Layer 7 of a small transformer language model trained on English Wikipedia (15 layers, counted from 0, width 96). Numbers have three digits each and are written without spaces.
In attention head 2, each number of a token's query or key is one row of weights dot the token's vector x. A token spreads its attention over itself and the tokens before it by the softmax of 0.177 times query dot key.
The model reads these tokens: "y" "==" "\n" "\n" "|" " Y" "ear" " |" " T" "it" "le" " |" " R" "o" "le" " |" " N" "ot" "es" " |" "\n" "|---|---" "|---|---" "|" "\n" "|" " " "1" "9" "1" "2" " |"

Query weights of the head. A number n stands for (n - 500) times 0.0016.
q0: 555449407348631550536532371477646504416407544477392351446662635479302360455549579498670413709565361648704549389656618266453312453564668706512609732480637540256449142414611491498444648370383275583445574425598300450353340386530801399535463390545480418540684531683811462414538680484569401354
q1: 784555556510638397294514470551374533351063485478594525258605525542448621677566644580272291458430274425615767481494554553434650388373743343829459525383379503594485625572485497583786472490390344495431353337578322521549374653644398488603492563333467350511716586635342577254359849443669574586
q2: 374461806707309500320482388424339317610308519205539582434709600418523451403411743659652914405737436634182582520392374488607449858757621730459348599416305498313478506512313705499485665749378626407416315469616484522582398585479450528412610754265635666507570407235431500342563387473506421531
q3: 694504463607306294623506392688416541545509434622648316557490568320581455452571585561299779334377481412665528524446590373578385487573699474493546655526409560515527402616473511366451356450389545444309451437683831392533403420716293358451681578473434472691601351478450426549428527728342527494
q4: 318640497395536257569538468688517455533293666692443747495654583433462619616590549482417587550433613226276530542219425296405385571760699741543397556508646389402443563473468714565403474353525502596564529367620424625384490552184420581474482570330362527821368613669469553491499514426452405466
q5: 376655673510337369161346733541653350596538557381549343561703338460577762434363641575437576685432715576316733648157682474129401386297800616461568540351456357601571527679203671382475377652474592547259320413531422548573592355550215624548383686429519737645418647550498754271377587430241519771
q6: 648566563513409503410354608498382250575583590762352500707628439594635565378383649615366895526700461342486671562426971436363519639676501475637464592583488397309290395468534546465397400163310618514472768429369594376422360474612498376377550653443439478367608446576363502372584739429361225545
q7: 354689693234410520213607453613437266782597430485256606333637667637360546697659525752479463602374420419558471680548521704499542685502355391499665366720713206506365440510529535400420506626621471512252593337471591554425708341450664566526683382523374527442632358461791572322365481316379423392
q8: 639422336440521519408516410726704355593612444554359495453496580575540527580464401368437542446557497374532249626446293652649637255368471357613751751416550367417415577448557663417314623565306639555560434615759336592330544571511681485701573614317508652529559559499337409716385374411286333496
q9: 441616555313569329456294763258716449385460422426617199507504390563425722701494228682641422430793731858631324910478692716537692192277495655329713478539515489446448439393431447368375462482426563552589547454519477517648491601525437652340342317452322697563570323287553445391634548624351422422
q10: 408580530390403540628502542556307280838532420521308812401696530301384905563649500795661524289476412408214424605219546555502366628586564288394381449397509498487437411560427636465604519716480397675534504709480501404401527479369342728606456579330542348653434577527529526573470389480389285759
q11: 607537457415727506462419228633102457220288369562312392806528732515484632530838566256775638219439283400604490599436821717718631533641155382663488450437540585445436295503241662438400540470419615576599435551443614478378631607553535404409539781442549523546394574292518358530453538511617484445
q12: 470397300441550484471217743418432525366648567608458250512270528507497618366295526390638512622663574447482388480629504546698519217175348512498633617697315732560480649509454530554386509568664312602300403417499586381555596825432514592413326276550522589553635369319729940622595513306656395420
q13: 602470480368349611744418712367424598697263375622424454218351515391448538660445414700633412394515707397570539355542574657531446541606441231686371359411447554633289510585378620354512628359675528410344677455381751812541519443743397478381469335741553246662369500443644358702284469523737345465
q14: 388609250756471617660416569617393308625474320299604431415662497575658539365510622618350402608352538477521300484437466165401590493685767609483649465601588337586494316702338281430706311642281944510788517481394399543491469584338520346476446831374365526466622487677311622631491430446291596459
q15: 506821400584302301563480417442540460363619455639530304402515350614456635638315581638737412616651500468433450606386512529524270399310378288666663497583399382630237517595396538603369688610626383279189329710616403476602314501207592663777680662384568688387419465486511691388600433488588631531
q16: 216642668659541319579661320559646654430365713373154482530714485433507580463664805375279702428394350235517377402478576509686248579625455722450672590549609570568637446341440698437435263553311593514545548490499554619498360449493465694647568503462453257585280309794734467328311444478757304444
q17: 636535555612734528342514297426684470471479658308427164470486734638415393423520347336243340404418705806521819612352596586287527353532508469577536692421423639477479442436355386527576489537710506506550351513653469532593434649605498624536359623559461497263527482417358386548514536543462417712
q18: 540410526627543559525633690437564676577487671358550529623276573406736471430522439633705256401364609495467546607694505318557359522362550390547551345354514729718523486667673436520412355283334098572448573476402502543385465452497545551516525537596331554553443416449854472423484446379330630410
q19: 465370381813540508536711664528524347710425470415332532527696540533630686568572438582490323597392319566418640280620538474590271475585717465228262523632482407662461580459513451575638349835470441431721190301427564467708703547506331461429321790617595627395677468548282335380599387223423287472
q20: 686360571578542661474571366473566677377586461504357473501306745711413247377521322523558312387152578669481413616494128190443640469460356538612214429656450608308342399477623264672668597409238216446651776718573716476554467593454585656439691507778563459816508348609488471722447212819479669406
q21: 401671636750395215369388425263454817400414372618360465367440612476529370598587394420662585640541364312264640592387832639459362756639520591473764507444406436520525517417805941264330390528689685575530458506649311631453435678531349325464531439242722643462765753072335366261436569461470688384
q22: 415524586381509521516264211477377161763693295632466689555377380594282626286681502463395729413537720498467735612560729482212539594357154675551615387627369686454677539711689456360338809508634466505502608440559543382475672302644557583159440381480701280350173533475430664541431386510643527401
q23: 486474421300392426344358389410384620279493422382490394676359683541357460621650515514682699423592642294623243596520467564709584430615134586656539289531594574299438778536545678710294653512383591548629926376761536573399302589646456479631463421382662456679354509514570538321235377268585607458
q24: 449672433629409414410567407713564461474706422698378840244500591423592578428305383661509572522818630554484564633441284414423306595763494594509414624371474234520643374445268673665542452652420348558533294491369393275475509613366363381504396584514491490570577627564608525544673348508314588330
q25: 618526533652501442490347426580446439472374644668356355515523529624598345624399760532578319596684539409433315476238518217511421674363570452428580605600691413572357527529485590405355392536546628742798550473602354519451525318502365464562523719324279599620591328359556450463434637463455590519
q26: 642399613285257533516252834247663368525789482513292700540416366394491607293220418594721423614620735515459566645508635679443311308606349612534518362450692849545488391791511758580222357513694778432532555529526517532556709368415477469240449202300472502242570454489597545396344674505450288569
q27: 474586447592483458291504456525316266495549621504516477400465509409761549605207639533414487519442482417724211504465562602401453676658493599594355422743356486490594454375609613384523702481515691449501344414571616508470654513443534360376689567266514413645457454456871524428408809370725203406
q28: 260688460772571265704330365308587608388645367507621578570402465478447385443418693522384513636619673305655615483766483641526343522471467631455686477389566488387543586446337729608469306699449455488298395594626638389464486436582540726472280366305727762484454258521369527588522276228606440325
q29: 624375848564744744520698406410465364487485850457462449559495274440388545403619794524201479684243255711371348414470545493402351604541423415723388474321888753364496564306566468533391304475622334643476689568545628787499515576361346489668423489689694525519298466378377316492552335444560438424
q30: 826337548710381731672388572480523261422453566372439198562406629590493599434615572595413422414232578503628497676636593607456549378368721565458463487372351499657598559587264427374579444708608596517509405651547418557552270454578319358464544616390533377484624429347373568563726736479269268568
q31: 473430568631590449501195541410563276863576293513465534415402738431539437564497758355638564574651461669863458471617625761568451458321546683407379439494621509678337394701412793368421896598523152456542493449415587557657412531490541345247181483513631666515389100171566542355213775333461487489

Key weights of the head. A number n stands for (n - 500) times 0.0012.
k0: 582382571522669511538491476595462476691362611409583610480744605198543386468531546346632237709499528552579726498384836484430214441512762441420647450541495536372640430390474342659438529215667456476251531422651380365426640386550550218731751475399421475465514696364564387447506400569516444481
k1: 528484600528577389339470715563450299534129728282324401577616332358598624585551593578442572545509585645603650434268613505490555591547380641750467671361540196414766575677464675393679509507470607277504401493469316387645390558673486686747544380369570504283500480374327297650192744512480291653
k2: 312480694204438694616165452350644422429735339327625483445351496442521549636342526417481504673709577501294518482757528371404535479652262624551665575545769642203535637434695759619470764320357799283430445203440588583441514481573715492344415579670588565431593465500530462430418375294324526478
k3: 582477523620411461683671521488256453344394385442540593470511308499667568557343521575538629480278377533578501598471588375238395550473640426514796502659466651338554526339361609723622418435439521729473512464412618471200557584681447529456360513449576476378508659543534501261695535603473405431
k4: 545785421394488459615572464544496543348479341441434528652496409372461632671560676579253440590654517357635291349484729794447666424381372498480744529638595456297272502476719503379387519337807352533374651415434444508474519574572707608630443185333759510535478339402577395219380534427543484644
k5: 374303489422416328553338726617438192537736313283611355778462469400424635569436324445291579733573684582428633522454106770460370454496490644464683742714291807369596490668661377355415484462647365379477468551708290387394371755506528626436500426413372567311549342343480816502468654392535747539
k6: 429690724447558323366196612579421555285696560321499539622342507500301428343369479178643726821588472312588248471622699370284522564521509543638611512462275603467473625259552483308368460395458706721651539538482397268551602633557534470518678518687645422383445209503488469444549599554661596533
k7: 398555524450428301505477576578435271647758336603304435555535549651350337376602338614659574413479511625543642635474691555459635641571351367421578748532378578614376531533478510412406668505561269237421721341533578231396649218492563365672342465534631340639460611521671614440559396633444455302
k8: 254453682234781317397515472361634376468527574323469305567533412529616557330514522407664513605621443424492536732396506659611539413597346699458525463613350556435318608398489415522465300489558556662264707475638643523450412636419453376411643479197636628668569602647403732569482634487134319541
k9: 834350216443654316348522366404664686423635550532571622257378405560312437559405190474438477524621652467583752674701546483519689304458701299770693379544322579411501464774543165596542313399598492330581430483578717238458267422373621441536610441637529481488473565658487326471511657403504679377
k10: 386437415420433278684488773358655396491498494299560584311432523412355583712591377540556635374819629466609453458259125691643591530751567339487582491620473395440445452670512684462309754433704500592470746553369344739493688179538488466414329323557622551296397459496535580455269684697144396681
k11: 702424547297467773592599525742230159444105510582408664578553539543333384562616495408625796407666336449477531534468613641471588542532332565708509286372503490484483362503707495568264502639536677495521607519344472577321326544492469627498621456609647389517601451195411480568507370547418368703
k12: 701553500545584711505395583472434626235689610525424552530276510765542740435340300501588254483431539567646499621563513394549520507628586521586357334452640303476505665675365514602432128550505237269509494612521579453254375489533472462731620515683436602530249507575395563499790242792431246327
k13: 633644647574310215570568481392584817584553783576247725499484495351354497791606638508489438449623449497447559639497387437617504421429432355375317402405390610631644380503565554389477458485472462327701447617526541474312282516651628430282618189716341496451202709601548502565592653419392295694
k14: 380616765678563760525386498422488245519546350620468446423584495402567624573498568785574443714618354548459460402354454461467505455623719535290874430560428695588496285454403312343324373477557671458780469503410430441534387439219787555482267630253430574475390503494446515571490608621413393442
k15: 353505624455387528683426383620607461088446406585801197582531532559620582482351515392390444331593648449684532528573421399648453496510612479468579454497370362635663336635587727690400435567464404534479591493666438191595163542423402341428369453554496394533542604515511515583366434765413654667
k16: 557435419585258552287362549334472269812688383306222607530444302370595494493672498486616583433594461494694481533353785597581508511325269519280568494582590714411395582587621636496418443385499465780594826513666419693538254525422251341893314345622491390635405331459664568359356392587448445680
k17: 630534273562597500588479621292887473449469558536618604636385464485611410623630505434320479598360680765530825437440544508584337367396597431411668553328446625463212465271274673526355387698427431592554290671555406361479381321511221772477626607638592743418675463580435285411618417543314415463
k18: 638470330511455428608750362441453369562460597668446210177442606611413552734519616388611420582460487589452316427355534104604313598526704530507476661564733516560230499328701470381554430687544270348301478504653482499323383501479621485454630645545548416594511512636469505382475605281590649638
k19: 358694537230484614447601689190533505270644536482631359503457343203523386468504789560795550303548513484680743393331452809403447529563746568638424614664479489665499302397561578222343524684331609408476327293437362550380554688587419555454463453619564615782535264415510575404282389396667416674
k20: 716449720475659528612557291587437519583333616538354670321799586419341554636520639464356304419302270519533451121395443478506647785539513414427230584589501437281813735163336361617659334825495343716544355592431458568261470544309368479625402758508486720794419577495466452796211385395597618491
k21: 476318463336711420588234359438498646492536278517566447398353354449452391625484430366659670462587745583353514760515567578583682417490338560333565421394568731690813493457597604593392391336749493561582477460572449784442499546690566593284679318183646486127408508428497404568304433586544673317
k22: 412480437594687420545548604515300525528794545369404565644223668611403487470732478661560365486428325424590491486564650224470532684556195420412327212692317600417597384442539348761445587731670676358399660584622647345480424456429617694207563241666323734357553421272463464536547387704632538454
k23: 611464368498651324470597299795230575580258584636601505456290743402271339409539479297433370519454513650505629486687453479326573397271178557556346719533429489426505897714634487794204402468349612546360810655538827657566502467490507473336680408486368448556407360451499638478549522693613465571
k24: 464508396632366567633326615410333345662629534461751398493614563438681513589560653435714285495576305551168531541687375597310489570334686557562616408691541305500395433452655485512581524410385460521590212352396492432404607491390571508602507413251837626441363535516534471528629461740273623623
k25: 600447456552406402419233527385605671681682338676618548582668320455389639291423568476520413550516446636398489703556607688243612479561667291555652580512594436480376367635361598367279374646673606548255558538530219529541251602610606509543366533343452568636517449475569421507446662581154436569
k26: 734350303505255500622428755399487561257554401478469325540364461674412352561631198440569176513164391675803568463827540505721395309563528788607577492359226615527554612537652214533610542487913346448523695454424626392409645718449529432315674370433505201450529419440383601789571671519388486341
k27: 344533569631539594265406306349445638555711400650405678607372300476794435556374404546388509476739812453594404338369531635409448305425390637528540419644518490508426474514487329487546663605273584351556596443417462494289703663527461244461443605704633353398587532464772639715489475483345525389
k28: 295413449661485518546558621390786484191550741706400484508219541521797538549624475352451509501458468462682603482691509708437390339499346137717518335395635620505820700588345458577451622480399384559224530228564554585599171512434586428468433756426544412397319406561728617477465357702480539529
k29: 604549645646575437630383300560592416529594363443252647360658640564577428586588453372251391367583686495451620499453971537423408376334527533562530626283441328554709294661367794415214661553520508503576517498496343735286534617494435542462335406344509692701421614649363703251454375162538365794
k30: 536651376612596495767549542384460293430527689527606481383418285485372691385093638395386460649395243728525721610465685361441531280554697444403342611304453566431509391547455446424594514620664795568631307404684479741426667351449301328571541455347471537413561549391562404476645897407482419567
k31: 605350381540276367514217733356483585367619404257634561424361511478405542454738604525515556655626684781650619596398502520310694160857390562521523388553672340337496407532578447524409602488372447325463683428467821429306263514547421543235571519413539451505486457519424451618677463720610607491

The vector x that enters this layer's attention at each token. A number n stands for (n - 500) times 0.0074.
0 "y": 382480685387481729582509622364686299540613418331426306577561317390552474535600671521486656635610790754482427198537414682233675532455434433492586686606616337600509303409628657245389510142421627652645683435373227567419414513601583442556405360644340493456704310534508536458149566577190680675
1 "==": 268509584414474619351398504454621237563580270193560392542624329140534414381719671529490745507694613625429440370383360764367674561493562483467524714399617551602418346487629596175454763381397434575611544416306144614569282585677679560452446588471627498451598316526586856440330644641293503759
2 "\n": 270579659373419521408402558418556385510576308174638520500511291158683273424554727574529678597690536712278477377379401693378753512588554342511523694590588638588351304506731758163487697323477640543614577385390183607422401584600568391578309422521587518476570379479634566476300576590248581852
3 "\n": 298614630373367580425376535408562385494592343156620517446520259143722256498477656576516678566725607710285450423403346711389734510556572381473547687610559611583356305510716766173537712280459652503622598372404195655418455566586598379578317433554636504488527403499651564411312612577280546819
4 "|": 518486507427393667406363431468632381691712100261510555514590325188526571555587685474357697595681676640317407493549353817340666399515788526479520667507512491410350334513608612087602815218538589554700688324363237555476402521532577410534374556596610528499500364630592537383189570497321539704
5 " Y": 279603481498495751548331642377531422503448312125542608510626429164475301483532606508384528604756740703334474479285200762464642344590492592592553729630519619456602295485558741186482722357429601476530583402627252529548368558629570454605271447633620454473545290734588483309283576594320368778
6 "ear": 339483674401401584365327415290727173598537352301541452494514325260660514546618688321294559693907715716403480587388360599450613415437518500556548645748626639399405417443577568386478742434501580483625450484447086575681393458537481549577458444598714531449387236355631657530099625638375415771
7 " |": 487444383435408803352274438437685304607767120167545550516598408171633515481493704500276720654763475629433552472492400749364669493454631484479533761578446517484364347551593672255545768317414501467629661328435273501522366490625567447570358533594616494425518396671613604362210602459353543785
8 " T": 229437540400407575570305582475736262595548332102593499547563357162527347437508609373307541644911545656441536422311242730525612374725581542518585662679618581429529368424712681119455698327481590549534586422421332628513332403582501542592319457624615527525499363578583542366358558560401501911
9 "it": 449579496320452685569185543370671351658483346403494375531464261110554425582611595558409581573718592625456496656231302829453500436455561481451530677751588623396415327520560660178501784372374425438509645522425259428574415523586501650504294428729818342424535364475538757535175643551304538872
10 "le": 291681648358334646567320571397571271568614405160679494519513336133683532594409703468527564463739510628488552568321385721367503386463516523409691680708656583460448401514601609224373883490524495456564707510379185541415290416616707577470268476590642496415369136481580579589249600562436462772
11 " |": 443392381404391724367283490502680274606722145162517597500572408228596558440525716513287770673702400662381562519521391814351701486442567464495556712560442547500350338553583658226532798377431491397638725313418315529500355588599524489540310525613670526401472457632590660403204618437375524774
12 " R": 226459485343575489449277601378624281583536389077582517623582294137459333544635682520357622557820630717354583522343238775422494309655520546498552666545548475486482438487677580123428745397437614478551586372397254598573336452684647472616329515630685501588423363587582625454356577653391516808
13 "o": 222457505398365559457257550293614371567577379102616561565537432083508470564475593489582543497659621674369361602370304896488488496553480443627551709685525517414479388547658687237447651440602521425551532413370126682652429442816583413555338342648693615374512323679645572544324519567317425826
14 "le": 248700709397226575394314536343628313527682413235672582517570274178536595579435692359646636465749554675442517603463288832459620349429472538494575727502637543470437424574585610232409871490512398426587735449416173697536324463603648547530343359525631573467416209423499576610174546524444445635
15 " |": 394389422391390680322288510486684313566700159168507635503570386221555538438518702488350797701715380685398541536546345865382716498442567488530519729524457541475366331566597684240517793383462433396612723298410318543511343624621541472554328469566673539396488469611574656430215624433362521759
16 " N": 248498565377483576493236696343632315565600307102662514541646310050527409448623608541435647707717571637368459468428267903394565368802526582491487624562550517414508445521579576273478626393488517466459762401545262574527348516642574449612357476615710528513429336551477584346256485569372474909
17 "ot": 220464434342518568489252536300643259518680413246489470549486286179560234504512540484405542634977670570395446486344377775525552435575532626501583594652530621315490398567689799181650732490513435503530617456330176503544449557725511625531524354634739491560610230499562500497336535437224453868
18 "es": 258573531399413603546309564329634271557607334167522602663397168177436451545401660542507583581883511576546498420501387814421568475618580540503594776667544587468500371474649718302341821414558431548467511488485149503523285581648541582414347319582636415446532241404541711439239606603505391870
19 " |": 363347426366351670385227572467641279597764206151526582518598365230567543446568707524313754661732374647418568448474406758384660495482598454494517742553440544537382402515643664230456826375491412419590698328421337494508307561651585537491348473615709441393509437599609653453234675484308529816
20 "\n": 270453573397356396389362625441547369538605287093616540512545291124595400410603635548448676618791537642325515370375408772437703481557580401500461744605524714486348342565801628228448790356482605439558637504484211523469388526654599523560346455529668452456513325433638635448331590640239601791
21 "|---|---": 401448528454438643328347587296452451697607416131548533488541183234592499543494543542480719642707754491314507651387281756372692416625446594324437655695540665371388389586745809320541803330480548544452556356372372462589392637786678568453274530601609526424537308435513479316301621461302460695
22 "|---|---": 368429507475451611326350618267476503665586388155566525492511235210586485530501568531503745616746732481314499604359283777395687425590420587330421652679534685403430396582747829325485801318509536555455552386380360476581347658811666596469279516592619513436521274424506489304278649476335471717
23 "|": 308468507472478405388288612360556437611599083219596525592531432166426487486715580484484722587795560523306483341401480802465637329552651508462541632513466619359436482399673526178454825302613600538529670507362207583455305586693503574569476473585726441561470175579618535441226547660343615836
24 "\n": 277478512443381398412345648367578443463572238114627558486490352089602338404605588515470696598847560610376520380326447801516717448497559387487477725575519748478373331571771648276396742307517629458568628528504182564492374536672598489618356396511663445494480305418647595467327617669312591789
25 "|": 331475493426438500385279558410578433623669086212554522558549347201464493531632537479467738620785694593328446441459452838417665303577721565454592638525496554361397430438684553150489815261574629502560677455394169619416344564613568512502458442592730442541465253628627488425229551590298609786
26 " ": 239468497423396478526255538467660468559541245060617572511463308202640279434542494387433718433832748645474504483360470864530703435580589561443537651555444584433442424576644708217417718316482603451494603373422240511531415507713684368471361436581727518487487438574684509399211643656376442848
27 "1": 308509526370327434466248548389492425463510377204737549500628329082539308487510609334490748512761750601455528588422364922457621411603563621543561635677436547401571339577627674209436770390511610472524634349501267593532336511758630307469394431544604425439488360539734599391221559657278517780
28 "9": 274470515409367499487286532425593341451583364331619445546492322064570332526546607453518742540815677491559474576466317900461708340611601600591581614638411659320495239637614711303508749349496565444530671296502246590583326524797566392548344466505671484529434349434677554450112596606238475714
29 "1": 281522531362330498522324570346549368352551272314713425530592385237538390490549653397545788529783631490509439547450346949513646363554564593553603678576495674450559298580598727219477759423513602338528628327493229593504254512767668294514366486518646405422438281579739649387191549612308474714
30 "2": 263519554428334491521338560348597360336611227338675387516511434287535420437597656394519765552785497501647439578480365933499615347590558623590624729581544742428502241628578699239463768369488573334515637315460259569479246549682579403577368538495674455455402347585692611355144512587245455765
31 " |": 381461490392500688386222532472574364544684240145567506598518431207506307427560615505485769750855463517440545542431497841476680331561597493486698745591511731442468309503621678317401726294511529403409646377350265537393250551680590424478407454514721372513462316620655532416259616454344579812

Token 15 " |".
To which token does it give the most attention? 12 " R"

Token 20 "\n".
To which token does it give the most attention? 20 "\n"

Token 8 " T".
Which two tokens does it look at most, in order? 7 " |", 4 "|"

Token 4 "|".
To which token does it give the most attention? 4 "|"

Token 5 " Y".
To which token does it give the most attention? 4 "|"

Token 14 "le".
To which token does it give the most attention? 12 " R"

Token 23 "|".
Which token does it look at most, and with what share of its attention? 22 "|---|---", with about 60%

Token 30 "2".
To which token does it give the most attention? 27 "1"

Token 12 " R".
Which token does it look at most, and with what share of its attention? 12 " R", with about 40%

Token 19 " |".
Which two tokens does it look at most, in order? 16 " N", 12 " R"

Token 16 " N".
Which token does it look at most, and with what share of its attention? 16 " N", with about 40%

Token 6 "ear".
To which token does it give the most attention? 5 " Y"

Token 31 " |".
Which token does it look at most, and with what share of its attention? 31 " |", with about 80%

Token 7 " |".
To which token does it give the most attention? 5 " Y"

Token 28 "9".
Which token does it look at most, and with what share of its attention? 21 "|---|---", with about 60%

Token 9 "it".
Which token does it look at most, and with what share of its attention? 8 " T", with about 80%

Token 17 "ot".
To which token does it give the most attention? 16 " N"

Token 11 " |".
Which token does it look at most, and with what share of its attention? 8 " T", with about 80%

Token 10 "le".
To which token does it give the most attention? 8 " T"